Layer 10 of a small transformer language model trained on English Wikipedia (16 layers, counted from 0, width 128).
A neuron's activation on a vector x is GELU(gate . x) times (in . x), where the dot is the dot product.

Input weights of the MLP neurons that the questions are about. A number n stands for (n - 500) times 0.0014.
n36 gate: 496 568 836 619 430 500 496 401 145 628 441 336 700 377 445 585 444 468 671 392 476 516 420 340 464 437 390 643 374 201 529 528 760 326 595 558 628 937 348 513 638 516 450 296 483 759 541 226 670 616 601 472 431 424 606 471 729 724 500 525 458 487 746 320 484 557 451 378 496 309 643 488 431 630 561 385 475 440 282 702 672 541 658 484 492 264 612 548 559 456 463 566 700 406 334 229 488 613 394 396 475 259 614 459 650 509 595 370 304 524 426 677 558 533 581 412 617 219 533 467 492 337 677 576 646 434 642 439
n73 gate: 516 476 731 275 838 269 302 685 446 324 509 380 435 488 248 398 520 656 335 524 504 562 626 477 704 278 702 571 401 778 242 357 270 718 282 437 325 310 241 521 508 697 353 756 517 635 404 374 672 565 258 415 684 524 297 487 401 407 530 529 648 627 546 640 446 624 500 574 446 665 587 487 627 466 492 417 496 699 513 529 615 354 672 682 396 605 441 248 407 394 633 333 467 558 588 708 329 496 467 613 316 471 500 410 758 388 388 496 603 603 409 631 332 459 422 339 411 479 488 391 235 525 526 318 475 584 442 373
n90 gate: 693 325 626 620 271 508 678 473 508 423 624 524 547 432 573 551 492 468 643 671 405 732 301 357 688 434 480 552 544 607 280 595 413 726 561 589 469 540 679 773 711 512 448 369 609 587 601 456 662 407 421 558 390 614 548 500 695 706 553 468 476 667 192 553 540 596 588 603 528 528 409 355 653 308 374 512 424 483 492 662 439 143 654 460 428 548 407 347 639 233 368 520 583 734 330 684 437 476 340 349 472 783 578 623 687 467 628 687 528 516 668 465 452 341 80 496 459 512 688 592 435 587 640 438 647 577 556 630
n100 gate: 488 329 392 747 582 382 346 512 467 384 639 475 584 529 314 472 415 642 516 280 362 623 640 459 456 563 545 594 549 568 521 480 764 695 649 566 508 729 564 563 158 800 612 761 334 383 360 342 593 444 512 428 395 246 402 521 557 428 567 384 371 558 574 596 361 484 529 288 684 508 761 574 552 542 112 475 393 436 471 415 542 471 716 590 690 268 463 428 500 165 508 599 431 545 449 479 311 351 525 679 306 619 644 597 608 670 623 296 533 316 270 456 550 284 459 625 525 362 455 269 521 480 745 480 630 343 655 439
n212 gate: 402 376 589 592 343 441 601 566 619 665 455 623 570 416 600 484 586 449 472 504 701 792 414 522 563 701 425 424 496 578 644 465 765 528 427 342 555 496 418 317 723 524 512 353 363 472 657 524 465 531 559 539 476 539 444 516 484 352 577 512 183 577 192 500 584 615 432 445 604 524 476 472 484 520 425 820 315 380 540 488 631 484 476 253 456 557 375 774 549 586 771 609 472 409 400 196 418 449 675 388 456 420 281 650 468 910 640 448 436 516 624 469 411 607 627 948 407 365 528 633 516 484 484 691 781 649 682 370
n238 gate: 682 504 520 717 460 353 504 407 356 464 512 588 422 484 508 472 587 536 580 586 389 500 394 307 626 306 249 275 476 653 637 255 571 618 694 269 516 528 609 570 422 468 249 540 561 373 573 565 623 469 698 469 635 437 440 313 732 500 439 135 688 325 167 594 716 508 376 448 372 544 492 439 516 308 203 424 500 337 246 642 467 464 289 500 552 366 557 351 774 532 592 516 464 568 392 396 445 705 464 173 351 436 479 405 500 508 721 420 819 520 375 678 399 472 301 455 467 404 625 520 459 492 570 524 309 431 440 397
n316 gate: 449 508 352 488 341 504 820 546 516 588 431 484 446 571 644 305 264 457 657 258 683 520 515 447 244 512 504 484 590 411 460 593 617 636 400 472 291 335 389 629 560 473 560 445 456 831 508 596 434 515 663 619 586 334 606 576 441 527 600 643 416 416 619 637 398 496 409 461 650 614 512 627 387 705 302 358 758 598 516 449 315 512 352 610 659 352 253 496 399 558 532 528 614 492 332 504 326 783 583 511 563 362 414 352 424 741 255 265 516 744 508 151 532 736 598 387 584 465 362 452 552 645 699 469 465 484 320 527
n329 gate: 680 275 462 866 438 557 719 484 339 751 675 529 593 562 524 570 467 438 562 383 525 322 468 694 573 453 286 305 607 376 450 484 701 563 567 395 508 549 419 208 740 365 659 545 345 688 267 337 557 573 582 181 733 467 339 508 467 504 710 416 530 412 359 551 719 446 405 845 339 525 541 467 443 407 676 446 450 664 604 484 593 633 659 587 437 316 751 455 547 529 641 705 512 545 596 500 297 541 359 484 458 529 539 607 344 612 820 529 599 599 272 618 671 360 258 445 500 257 384 350 337 434 628 528 327 533 582 607
n341 gate: 724 604 622 612 288 330 731 496 235 539 726 474 362 646 512 644 681 491 756 517 678 306 596 581 504 359 410 315 594 389 608 542 551 417 452 570 559 521 613 373 168 555 504 406 483 140 470 404 636 621 513 571 678 601 675 430 487 228 400 448 395 295 500 254 551 586 307 611 234 551 628 431 601 307 492 810 755 580 435 415 561 392 470 599 383 470 673 550 684 500 749 292 115 483 583 711 614 559 376 375 357 564 154 653 614 660 582 538 885 427 431 601 413 658 606 447 522 487 569 522 543 479 504 487 683 509 560 517
n435 gate: 404 538 382 484 437 454 528 421 322 500 368 601 420 360 571 339 489 458 485 602 704 578 451 569 370 293 647 531 581 528 512 285 450 335 441 492 477 504 390 532 476 346 308 685 759 627 527 689 561 405 538 527 331 469 635 508 682 572 311 276 587 476 383 468 392 624 275 623 473 361 574 418 408 448 385 590 465 270 410 741 381 496 394 620 269 193 633 713 583 271 364 426 427 504 406 745 458 401 593 458 590 562 508 419 749 444 375 593 388 415 531 515 602 384 469 480 322 311 862 461 469 353 632 785 681 582 531 208
n478 gate: 527 346 598 531 293 462 457 459 357 457 260 593 239 198 436 668 561 531 600 674 676 403 504 530 344 484 377 310 631 588 481 489 400 355 688 382 720 423 274 468 472 554 320 623 418 443 492 614 393 636 573 307 248 530 608 783 585 613 370 508 650 425 150 551 338 736 508 619 504 481 315 321 466 639 389 469 426 318 691 550 433 706 508 531 613 622 406 698 365 618 647 523 361 531 440 543 508 477 403 696 348 349 416 488 642 255 430 596 446 473 403 511 707 457 388 678 366 616 531 492 559 446 500 667 496 363 303 442
n36 in: 234 418 444 610 610 672 376 484 475 466 322 816 261 736 630 658 541 542 529 521 329 289 492 288 392 587 554 483 399 552 504 629 659 483 415 654 401 660 553 384 599 404 568 429 538 575 360 530 641 611 388 459 542 488 529 816 601 282 766 572 552 496 479 711 525 466 294 412 698 529 752 458 670 487 850 521 394 636 394 517 629 466 863 690 424 470 585 388 461 363 538 483 555 420 451 492 628 400 479 512 733 496 574 575 569 557 517 525 420 529 335 417 598 378 843 565 466 546 213 695 363 546 101 426 291 440 223 166
n73 in: 606 618 404 477 360 491 390 574 442 327 662 653 377 931 691 274 535 522 724 653 513 550 491 239 456 398 393 716 670 384 464 522 794 737 609 577 319 491 609 362 555 402 423 241 559 504 536 282 633 754 598 715 740 549 581 341 487 312 395 409 724 944 721 449 455 711 419 522 729 719 648 459 500 596 305 446 563 720 378 296 440 419 477 163 527 314 509 447 739 442 536 387 701 344 396 338 518 208 594 251 686 621 342 669 523 285 617 652 764 437 459 292 332 608 554 514 601 509 550 468 441 424 449 496 375 614 469 504
n90 in: 351 483 539 18 526 663 509 450 591 430 656 599 513 673 412 765 351 389 362 656 355 483 449 457 458 633 637 457 728 487 387 483 569 251 212 347 297 366 643 275 368 603 378 375 640 474 413 539 312 614 560 352 308 687 655 570 440 390 561 351 456 293 387 712 586 591 500 573 418 659 677 522 300 540 449 400 483 437 648 363 557 252 592 621 613 509 517 373 571 445 569 705 728 440 604 348 521 449 362 332 143 724 509 611 645 235 465 646 349 539 513 568 238 569 406 844 408 573 686 544 395 771 660 521 440 373 246 333
n100 in: 560 538 592 352 670 651 394 517 656 623 656 327 276 595 324 457 466 448 384 352 401 491 729 597 470 442 478 435 569 969 200 440 384 671 496 434 160 444 584 686 531 483 491 340 417 795 605 522 607 597 333 352 393 641 388 333 452 441 619 439 363 615 357 801 474 292 613 530 535 750 543 653 649 363 539 578 705 644 509 342 504 770 434 387 387 548 828 504 349 436 331 539 755 513 592 678 156 338 474 407 242 651 567 461 544 361 374 565 448 846 331 637 465 560 474 275 478 444 556 417 548 642 576 436 470 430 388 251
n212 in: 615 512 703 621 424 603 572 593 562 458 358 354 618 621 504 426 447 281 952 472 434 433 565 388 398 431 529 500 189 431 529 698 339 681 542 441 602 807 386 526 377 673 584 595 441 591 445 703 381 642 599 374 401 627 571 504 512 345 619 466 496 619 500 662 604 512 821 562 296 512 404 680 356 415 533 454 693 452 693 249 146 228 538 592 521 323 559 545 376 615 446 550 463 828 403 487 525 406 425 524 601 795 866 570 602 465 278 575 562 616 396 393 496 246 434 628 733 351 375 718 618 533 461 553 380 470 488 574
n238 in: 360 524 487 617 513 310 851 629 438 286 642 434 496 591 404 377 733 677 550 528 693 600 467 630 288 624 525 358 392 483 391 648 236 555 450 281 349 388 861 428 420 574 323 566 580 553 517 715 447 204 710 500 496 557 612 466 616 646 420 353 627 466 317 449 488 322 425 360 429 504 446 626 545 559 726 400 245 323 542 660 487 496 462 471 270 247 483 386 423 488 150 504 413 785 464 567 435 430 670 698 538 425 496 467 758 418 454 355 612 413 658 422 697 687 384 636 576 607 583 559 513 566 196 622 492 450 773 603
n316 in: 634 536 571 438 442 901 458 240 360 350 330 747 242 446 420 341 415 459 878 412 382 455 363 551 735 496 729 434 631 606 401 492 398 571 717 496 577 525 612 403 429 414 367 389 350 590 562 550 402 436 239 416 382 435 282 429 632 592 663 346 521 659 314 487 274 451 648 475 599 652 418 334 338 306 557 525 612 496 583 423 483 550 324 599 479 888 625 561 555 516 760 579 705 578 456 483 629 338 504 496 479 237 445 459 479 342 624 763 278 348 417 573 433 652 480 542 563 607 281 384 471 381 356 290 484 433 586 602
n329 in: 586 330 473 878 848 387 442 707 570 703 356 356 538 592 538 612 616 535 500 581 660 360 483 539 582 118 600 587 709 477 377 353 392 217 323 752 735 548 496 687 638 478 562 557 266 556 403 425 586 555 707 428 478 543 465 243 705 572 646 478 798 682 518 607 522 622 426 504 382 548 335 280 633 482 379 421 562 586 500 599 764 583 434 469 298 451 531 658 290 272 517 509 439 617 420 535 393 328 539 627 465 561 477 141 198 359 513 765 322 435 680 367 315 426 643 402 802 344 408 540 288 713 554 577 622 407 630 530
n341 in: 707 681 571 509 725 486 254 550 686 378 500 314 705 425 316 555 798 324 240 505 269 252 386 151 674 562 375 435 588 505 547 472 579 646 420 292 573 639 396 505 495 578 109 416 467 491 575 552 532 536 449 705 376 436 551 505 797 655 652 401 386 557 626 424 784 565 733 579 388 356 700 650 431 333 146 467 251 510 477 445 343 533 174 663 406 679 429 665 357 679 439 491 296 454 486 603 724 454 584 455 739 547 404 205 899 592 636 342 834 760 570 601 585 574 560 243 747 565 308 533 623 440 519 423 375 293 556 514
n435 in: 264 644 438 535 636 280 628 589 144 245 433 496 322 596 429 190 389 595 747 347 319 439 577 549 496 741 418 788 465 496 483 547 560 416 289 469 445 496 644 531 562 375 663 257 526 642 610 430 397 407 582 364 448 744 435 500 491 407 487 570 456 531 714 371 652 543 239 729 504 314 483 390 654 576 809 229 636 545 522 195 549 815 460 387 710 416 557 445 571 504 626 447 539 448 487 374 641 380 557 606 382 648 486 664 367 554 413 288 305 569 705 526 540 179 725 353 757 388 605 596 760 318 509 555 470 733 357 414
n478 in: 496 278 247 471 458 549 669 391 355 655 663 272 354 359 500 553 427 471 736 257 516 641 609 593 451 628 529 429 958 269 575 660 414 277 752 517 476 591 415 487 475 689 382 405 374 672 533 458 471 423 434 545 193 365 492 559 711 553 454 722 525 276 687 436 595 533 483 512 512 516 479 558 586 598 549 633 609 526 421 398 309 421 694 488 680 693 613 256 343 582 579 487 442 331 564 625 337 635 318 637 563 566 436 697 682 526 496 273 426 504 500 463 626 574 376 678 449 413 292 813 706 517 107 496 492 651 624 479

Each question shows a token from some text and the vector x that enters the MLP there. A number n stands for (n - 500) times 0.0079.

" collect": 479 340 418 520 561 523 360 486 323 569 432 399 604 554 168 468 570 505 366 618 629 320 420 219 517 615 513 589 507 269 602 723 631 498 512 421 405 541 500 469 441 477 592 368 603 302 651 514 386 443 444 417 536 473 469 473 431 638 548 393 906 432 551 625 488 650 441 548 268 610 476 581 573 556 462 352 570 352 372 410 595 664 340 573 400 538 538 318 410 543 388 507 486 542 578 508 517 399 573 423 508 358 420 711 629 641 541 608 298 550 471 410 438 515 624 562 497 536 519 483 558 639 491 490 605 570 508 591
Which neuron lights up most? n36

" ": 554 403 437 662 318 524 458 560 328 412 292 359 514 647 316 480 519 512 387 565 606 553 227 222 512 482 535 560 466 425 383 639 395 440 506 447 366 547 468 513 320 503 595 418 492 383 648 654 523 369 481 351 635 521 440 545 386 605 460 476 781 510 575 709 566 514 590 643 577 315 478 430 574 596 453 478 426 331 475 681 433 627 482 363 437 630 590 422 411 531 384 427 556 470 622 514 505 542 524 491 642 504 346 630 506 607 643 541 398 448 631 352 480 208 469 568 487 407 597 506 471 332 526 619 633 712 564 496
Which neuron fires most, and how strongly? n435, at about 7.1

" San": 627 492 476 405 546 582 342 539 447 552 429 479 576 545 469 540 540 418 246 655 633 464 314 218 557 392 513 410 331 453 568 663 577 313 429 438 469 550 617 399 337 465 581 485 455 374 596 472 388 349 566 365 420 411 527 482 412 540 542 621 689 550 556 641 597 450 723 556 325 350 660 431 467 355 594 552 410 599 575 672 454 661 398 443 377 635 570 497 401 629 430 387 719 533 542 614 526 361 429 442 592 515 214 573 394 584 558 429 355 393 619 450 480 512 497 751 458 401 650 562 563 473 555 574 774 505 582 765
Which neuron lights up most? n478

"s": 518 476 412 549 418 568 477 469 329 633 403 408 481 518 571 391 600 620 396 702 485 352 358 260 475 620 642 581 508 449 663 691 460 588 579 506 441 516 231 481 414 515 525 674 389 455 731 460 387 500 414 282 460 529 413 485 312 677 542 467 672 504 724 714 505 603 600 400 493 478 552 360 427 499 391 466 526 551 447 548 472 553 501 452 324 691 529 550 315 415 474 438 588 641 744 525 448 389 490 529 515 512 478 526 518 761 554 361 446 470 629 411 426 570 536 559 539 505 501 540 560 502 340 391 681 583 310 550
Which three neurons fire most, strongest first? n478, n316, n90

" to": 584 506 365 466 377 524 338 652 438 454 463 389 470 645 274 421 499 507 483 765 616 482 402 301 557 531 619 512 454 446 515 601 510 473 441 458 375 519 523 523 360 521 471 571 412 464 446 516 400 409 505 496 607 443 372 407 452 620 407 474 575 454 603 641 460 560 618 588 453 517 464 620 503 581 434 577 539 436 515 727 473 615 377 489 388 549 703 395 447 409 585 477 522 408 701 514 408 488 311 418 572 326 510 703 599 878 532 573 477 475 449 531 457 661 455 602 637 464 400 551 515 511 373 543 597 578 479 572
Which neuron lights up most? n341

"we": 616 370 499 416 581 663 391 532 379 341 447 467 526 504 442 463 538 577 587 664 533 477 587 410 503 437 358 357 442 336 493 487 649 394 477 462 234 538 412 578 345 500 582 414 349 644 459 660 541 220 408 409 539 389 569 286 495 569 470 368 638 450 615 682 512 508 468 662 463 459 479 730 434 767 540 332 371 361 490 566 462 927 487 430 367 690 497 332 216 490 502 420 609 569 597 412 347 352 697 368 519 541 469 751 571 611 510 696 665 273 551 627 321 609 524 615 546 438 389 561 477 572 608 446 488 388 527 549
Which two neurons fire most, strongest first? n238, n100

"tro": 574 370 522 464 504 520 123 534 313 457 366 441 654 674 455 412 468 534 400 714 368 434 400 396 437 517 718 553 527 489 401 516 606 418 425 593 409 528 498 433 319 627 631 419 459 408 607 642 447 560 284 354 395 445 359 375 436 638 377 414 665 591 515 716 492 564 619 772 542 605 543 388 417 612 641 324 474 417 342 625 577 737 339 356 458 766 648 413 406 410 421 313 579 491 494 500 401 337 715 402 570 590 643 643 366 575 565 533 521 410 576 533 404 568 476 493 500 426 398 570 513 764 486 320 665 402 553 685
Which neuron lights up most? n73

"age": 373 414 372 587 381 636 338 551 608 379 369 393 430 592 261 482 463 590 540 605 558 472 474 327 556 436 490 572 432 274 520 559 487 479 568 578 353 621 321 445 293 402 695 419 372 512 722 411 569 223 153 349 574 297 473 459 483 708 583 322 712 409 482 703 414 484 552 611 492 664 407 524 471 675 466 697 450 421 565 522 591 743 449 414 511 615 591 441 222 665 463 530 437 395 535 539 555 544 509 424 624 491 355 547 507 638 696 560 604 455 691 339 538 531 494 538 617 451 486 499 522 428 456 703 662 476 528 616
Which neuron lights up most? n478

"bu": 643 486 503 374 454 523 282 602 336 709 238 492 627 502 520 401 399 450 529 580 521 378 459 245 523 609 481 551 592 348 550 651 771 400 551 479 436 313 583 536 323 535 628 564 390 432 587 529 491 266 490 306 381 512 634 394 462 610 568 492 659 537 454 504 477 344 485 730 587 401 517 423 594 638 552 271 567 376 531 606 658 690 538 352 378 757 614 419 359 449 451 411 446 465 666 397 517 312 481 287 562 529 311 657 279 565 539 485 346 500 511 406 405 545 532 430 509 543 565 552 555 493 458 519 581 448 414 656
Which two neurons fire most, strongest first? n341, n212

" Ber": 656 400 426 523 397 579 383 535 348 520 339 488 587 564 364 305 519 518 347 588 388 434 377 244 579 519 468 386 465 306 583 644 561 508 508 351 415 455 435 372 255 455 526 538 414 542 576 539 371 212 550 451 616 502 496 574 399 580 390 383 745 503 553 624 460 469 669 476 348 360 602 505 553 424 643 448 506 474 549 596 508 587 390 441 472 627 521 426 330 470 553 468 631 490 468 510 445 257 367 414 566 536 206 814 328 574 575 550 296 329 540 340 451 418 510 710 589 421 432 638 532 614 478 532 603 558 535 664
Which neuron fires most, and how strongly? n212, at about 1.2

" |": 444 300 388 458 567 722 345 568 555 465 479 471 571 547 527 495 308 452 438 543 429 426 450 151 561 533 492 541 303 437 536 608 424 501 516 528 380 574 414 423 409 509 517 412 407 383 683 480 400 322 483 291 546 467 422 484 396 451 435 551 729 424 618 430 645 434 573 537 405 452 362 485 524 596 605 609 622 516 473 494 397 606 381 416 532 489 637 466 561 459 466 448 614 352 685 540 388 437 468 380 741 413 482 461 492 766 403 682 320 465 491 475 470 417 486 429 621 557 544 545 498 518 517 405 529 697 476 489
Which three neurons fire most, strongest first? n238, n329, n90

"With": 558 591 468 458 379 430 308 661 541 454 395 447 495 524 512 471 623 482 489 763 487 335 444 254 588 359 552 340 444 343 438 584 581 485 441 431 470 465 636 408 347 629 593 631 519 422 694 538 524 297 573 490 542 386 412 412 334 680 393 308 755 439 516 673 413 545 511 566 373 570 459 663 381 523 486 443 519 503 454 496 545 613 447 581 401 723 706 493 461 572 404 533 580 555 756 543 430 456 512 386 506 628 396 665 489 737 514 582 345 364 511 578 542 518 559 670 654 433 480 510 559 610 434 467 602 535 479 436
Which three neurons fire most, strongest first? n238, n341, n478

" for": 612 543 483 468 326 551 399 451 523 511 401 404 513 630 451 424 516 440 446 796 606 466 439 342 564 490 616 565 463 486 587 728 573 512 555 562 418 546 535 458 298 399 606 508 415 488 602 489 428 373 513 561 610 387 407 487 408 678 479 373 639 476 637 789 496 586 629 529 487 501 536 568 579 595 417 486 499 432 469 521 591 696 415 562 532 506 776 553 383 518 391 292 766 562 756 549 515 455 361 437 606 511 475 658 613 733 462 563 318 469 433 389 576 491 557 615 657 288 305 484 529 597 449 588 776 633 459 528
Which three neurons fire most, strongest first? n36, n100, n316

"-": 508 393 532 448 644 506 362 495 488 557 468 329 464 656 705 516 495 538 338 728 596 486 484 240 508 592 477 470 402 349 490 584 383 542 583 527 422 596 447 391 408 587 689 440 350 395 735 539 503 428 514 326 541 547 527 359 369 475 444 551 768 511 656 751 602 465 455 527 496 521 367 481 510 500 563 395 473 463 457 525 388 567 327 450 474 608 636 561 499 544 408 461 520 447 698 482 378 337 345 546 505 382 318 520 514 751 387 499 436 430 375 419 547 584 429 618 629 508 530 519 497 428 390 722 709 630 501 562
Which two neurons fire most, strongest first? n212, n316

"sh": 719 364 521 433 434 654 411 593 334 328 501 380 654 592 404 642 733 471 371 686 573 240 339 345 429 652 593 564 565 336 687 683 622 347 368 545 496 619 362 474 224 462 680 395 484 399 618 707 549 450 445 478 521 551 317 436 568 611 615 474 581 449 521 656 515 555 597 667 399 520 464 603 655 533 532 468 484 479 363 526 420 722 604 508 576 659 354 417 450 589 419 475 461 469 643 558 439 529 595 315 688 482 376 722 456 702 600 608 405 457 527 450 401 488 535 572 388 699 412 606 502 548 494 372 627 523 458 541
Which neuron fires most, and how strongly? n341, at about 6.4

" on": 505 606 512 439 372 463 293 683 481 423 487 508 480 565 360 460 507 516 449 698 662 433 553 340 593 534 532 620 494 374 551 740 595 343 499 500 414 581 481 441 368 530 570 534 429 513 667 532 525 447 483 406 573 458 292 398 382 637 424 511 725 510 649 601 442 543 497 679 414 494 504 654 482 579 443 557 583 420 421 620 437 601 423 487 466 500 800 363 393 572 371 323 674 580 801 576 479 490 516 436 587 496 512 535 564 821 537 562 238 546 528 424 434 467 504 549 627 433 474 489 545 545 446 659 663 595 427 499
Which neuron lights up most? n435

"\n": 425 495 500 442 475 497 353 542 389 392 407 478 403 548 426 646 444 475 476 724 469 474 486 153 519 557 452 534 550 425 431 622 541 487 583 434 346 395 542 548 357 540 465 412 556 295 697 629 495 437 369 437 549 545 560 425 442 463 467 452 709 407 652 612 614 555 571 625 567 460 356 610 461 536 655 430 406 403 554 524 379 593 291 465 394 470 747 484 407 506 354 464 578 478 727 588 289 454 409 383 534 402 404 601 451 686 448 625 399 458 447 419 601 504 376 653 559 481 430 587 390 496 415 686 524 387 480 550
Which three neurons fire most, strongest first? n478, n238, n329

"st": 607 399 412 624 501 601 447 782 318 451 383 695 510 520 534 528 540 562 193 633 586 383 310 374 466 461 499 616 364 288 553 718 594 525 514 475 408 429 423 431 195 497 472 602 354 610 564 528 501 354 408 281 464 527 395 378 429 642 526 334 724 337 754 712 440 498 458 504 392 540 539 476 643 519 579 352 576 326 544 565 378 619 501 593 409 736 618 494 324 630 466 561 662 661 645 556 380 450 504 422 516 516 742 681 414 622 509 486 512 527 526 551 554 488 473 521 587 323 404 536 534 425 490 424 604 591 473 548
Which neuron fires most, and how strongly? n329, at about 3.8

" information": 472 428 429 416 606 521 397 483 459 509 415 519 541 504 356 402 514 384 429 695 544 391 478 423 599 505 568 498 539 406 475 736 512 365 326 528 447 587 326 600 289 519 524 480 334 332 764 490 502 412 465 340 763 484 494 472 458 737 565 429 845 619 656 713 529 604 598 736 389 521 541 566 602 457 505 315 574 499 568 369 616 523 456 393 417 540 644 382 286 549 382 428 411 542 683 558 275 584 541 457 469 519 422 614 510 710 565 557 359 470 499 470 409 696 629 618 490 506 405 594 697 452 528 356 609 436 439 608
Which neuron lights up most? n341

" a": 493 323 539 488 486 577 420 504 496 510 461 407 542 560 344 423 421 478 415 777 507 405 505 346 449 557 548 454 586 548 432 610 558 499 517 524 321 557 415 512 346 399 642 462 537 367 577 432 499 462 502 405 534 468 480 476 292 643 273 558 663 528 554 727 595 491 630 660 483 506 446 665 623 539 532 359 481 335 430 505 415 662 348 471 403 554 608 322 312 471 578 470 542 410 816 493 436 428 451 382 623 614 344 589 481 831 500 440 568 424 610 638 459 510 521 721 618 512 430 501 486 522 402 527 641 589 401 518
Which three neurons fire most, strongest first? n316, n73, n238

"a": 555 462 528 468 455 701 418 664 427 434 416 611 403 431 386 527 424 505 387 886 585 478 300 395 534 551 620 540 370 438 567 486 641 553 464 598 510 718 456 521 444 602 595 266 441 397 811 535 446 425 513 460 473 375 473 388 396 802 465 519 774 390 692 726 418 513 618 500 401 410 585 515 475 534 625 503 560 485 427 677 569 702 472 520 391 658 666 403 434 574 523 275 735 432 671 701 452 320 487 492 507 562 460 637 435 634 520 390 412 581 638 450 488 510 513 425 393 605 543 539 610 596 399 341 589 340 420 423
Which neuron lights up most? n36

"ate": 443 603 403 416 373 675 262 540 453 560 512 478 583 368 571 470 603 412 415 659 508 507 486 311 660 552 586 585 354 308 500 478 647 472 618 365 505 643 318 530 435 427 647 695 442 330 628 691 461 297 420 473 574 319 683 368 488 592 399 387 501 365 637 716 502 500 638 517 265 535 569 631 571 435 448 461 713 484 464 458 391 601 604 471 527 751 545 287 335 363 491 410 375 582 735 472 528 458 474 424 685 733 501 656 491 504 527 508 292 450 721 322 447 614 525 496 545 494 518 413 491 436 537 298 608 492 358 600
Which neuron lights up most? n435

",": 497 415 455 436 356 568 555 456 419 500 387 416 415 714 441 537 405 583 534 739 497 494 489 224 497 589 484 613 336 474 512 619 495 489 490 531 346 487 421 353 418 497 711 328 406 406 599 509 547 458 476 372 428 495 250 498 408 510 440 462 644 468 622 625 524 535 578 484 519 408 501 464 439 581 436 498 591 419 533 583 487 610 362 480 504 574 744 415 333 564 334 345 648 597 679 690 313 409 571 522 610 426 406 531 578 770 528 429 384 443 557 309 482 531 520 584 595 581 475 513 403 473 460 460 680 674 531 506
Which two neurons fire most, strongest first? n316, n341

" f": 475 454 491 530 346 490 340 473 350 564 297 595 460 638 363 502 595 472 398 506 529 508 169 223 585 444 591 547 429 472 500 604 606 394 306 516 234 409 494 423 289 368 729 568 471 483 694 504 397 392 465 451 543 539 527 570 342 521 556 336 681 540 548 611 541 570 595 519 421 583 507 627 656 605 515 426 482 197 497 501 510 645 504 370 355 611 662 348 235 560 420 520 537 472 628 509 420 419 535 594 650 527 389 564 534 599 512 636 631 623 464 509 431 513 455 690 399 505 516 544 614 549 263 459 604 634 520 625
Which three neurons fire most, strongest first? n73, n212, n329

"ur": 730 465 455 472 508 523 234 637 448 534 362 546 601 712 268 566 597 414 382 694 561 366 419 437 402 637 673 589 382 352 495 633 537 628 449 695 588 564 418 375 421 443 587 383 456 400 589 556 278 374 432 314 547 588 591 369 332 674 448 308 686 501 619 531 522 631 485 489 480 595 532 500 574 496 621 305 546 403 537 508 506 612 613 466 519 761 467 460 408 445 542 319 609 531 450 714 630 373 316 407 585 448 678 659 416 679 466 370 298 470 481 346 262 506 490 691 593 329 461 622 576 517 395 415 414 538 387 738
Which two neurons fire most, strongest first? n100, n478

"ham": 684 419 457 544 524 813 499 654 436 643 393 395 643 525 589 407 413 563 426 797 537 348 371 298 513 573 653 490 467 430 477 642 581 465 494 391 519 647 305 485 354 372 393 589 205 349 613 413 606 337 487 365 390 471 451 368 355 635 559 508 677 286 615 721 436 503 690 535 534 340 462 412 550 532 437 494 436 413 422 593 279 538 471 478 443 689 471 428 457 568 577 498 685 410 754 415 528 585 414 371 647 588 567 737 406 591 645 474 470 460 512 390 400 580 633 708 552 481 565 590 547 566 461 442 436 545 412 535
Which three neurons fire most, strongest first? n212, n100, n36

" ma": 711 477 533 444 296 636 490 415 478 547 440 387 375 667 174 394 505 399 396 592 443 420 376 245 495 397 582 454 490 462 562 615 505 372 576 512 455 575 504 524 272 558 646 490 514 481 620 570 505 384 572 380 682 382 447 456 320 646 293 384 784 510 568 697 432 449 366 547 501 380 455 556 595 504 633 486 563 369 351 499 444 642 460 386 422 551 480 323 220 512 382 467 592 479 513 367 501 349 518 294 633 544 447 619 414 642 565 700 498 542 522 567 438 440 309 557 618 415 636 516 539 525 315 679 523 587 503 608
Which neuron fires most, and how strongly? n238, at about 2.9

"mon": 573 443 292 438 592 572 425 537 518 448 578 323 610 580 443 510 644 349 512 719 560 417 448 306 559 692 583 507 461 377 384 625 581 474 440 505 431 528 391 516 364 736 685 453 538 526 433 467 412 251 395 358 348 322 499 435 516 670 385 379 725 579 577 543 582 532 604 603 512 591 386 549 604 696 522 361 460 335 426 452 514 776 330 603 562 640 607 415 321 529 292 510 483 430 571 572 459 527 344 378 541 501 432 709 629 707 467 429 346 276 443 514 265 516 473 696 543 516 487 459 553 545 433 462 485 478 502 771
Which neuron fires most, and how strongly? n36, at about 0.36

" Re": 594 456 521 386 368 491 311 608 322 534 390 437 598 590 445 465 463 501 452 487 542 508 360 169 547 460 551 469 404 270 463 699 574 399 319 557 386 528 413 428 306 439 544 525 644 455 660 517 529 422 503 513 669 446 508 353 308 661 414 422 720 447 422 674 531 442 565 458 423 389 495 493 620 428 589 404 543 527 568 621 380 596 471 483 509 643 537 560 309 581 355 459 695 635 630 509 207 426 548 432 621 598 375 513 418 621 503 578 390 396 578 394 399 471 518 679 461 337 660 521 534 443 289 462 592 590 506 588
Which neuron lights up most? n341

" that": 462 383 447 311 533 404 384 626 404 507 476 468 520 669 408 568 377 452 487 648 466 292 475 278 578 509 560 641 508 454 599 538 535 568 522 623 397 534 316 592 416 508 657 469 370 399 532 594 585 387 560 390 520 498 431 492 509 620 455 389 688 571 610 645 490 584 533 505 483 489 570 586 514 565 423 459 539 412 513 445 526 619 324 444 472 550 755 284 347 497 525 386 524 560 700 499 325 571 433 489 542 311 488 619 477 852 567 671 453 445 534 513 591 578 527 520 505 421 418 571 380 482 571 513 534 629 581 480
Which three neurons fire most, strongest first? n73, n329, n100

"low": 593 516 383 571 420 533 270 639 438 515 497 415 432 612 414 401 451 498 581 527 579 430 391 362 457 531 538 573 532 400 526 553 582 422 433 434 288 604 441 387 233 456 594 474 419 490 622 596 345 405 436 536 613 372 469 378 465 749 546 397 586 541 656 730 569 582 569 535 533 445 429 427 520 679 564 581 626 395 398 473 461 657 422 468 322 663 575 335 487 424 334 405 570 365 617 373 302 512 343 258 501 292 277 675 552 812 525 540 517 476 546 459 612 559 459 498 670 693 412 498 450 410 431 553 504 532 517 596
Which neuron fires most, and how strongly? n316, at about 3.4

" describe": 556 479 338 400 579 523 521 496 390 410 477 437 523 571 435 432 454 556 612 575 549 408 380 344 487 517 640 578 484 290 435 540 669 351 618 445 217 626 616 462 403 547 698 455 471 395 645 546 572 384 503 347 573 378 525 436 463 593 359 227 737 521 568 652 528 497 378 654 420 677 521 448 522 612 594 364 514 254 495 426 543 864 224 488 392 583 483 619 531 575 404 523 504 533 652 467 527 555 520 350 611 471 309 711 709 765 412 629 392 575 478 395 466 549 475 520 632 566 459 512 419 472 537 488 487 597 499 496
Which neuron lights up most? n435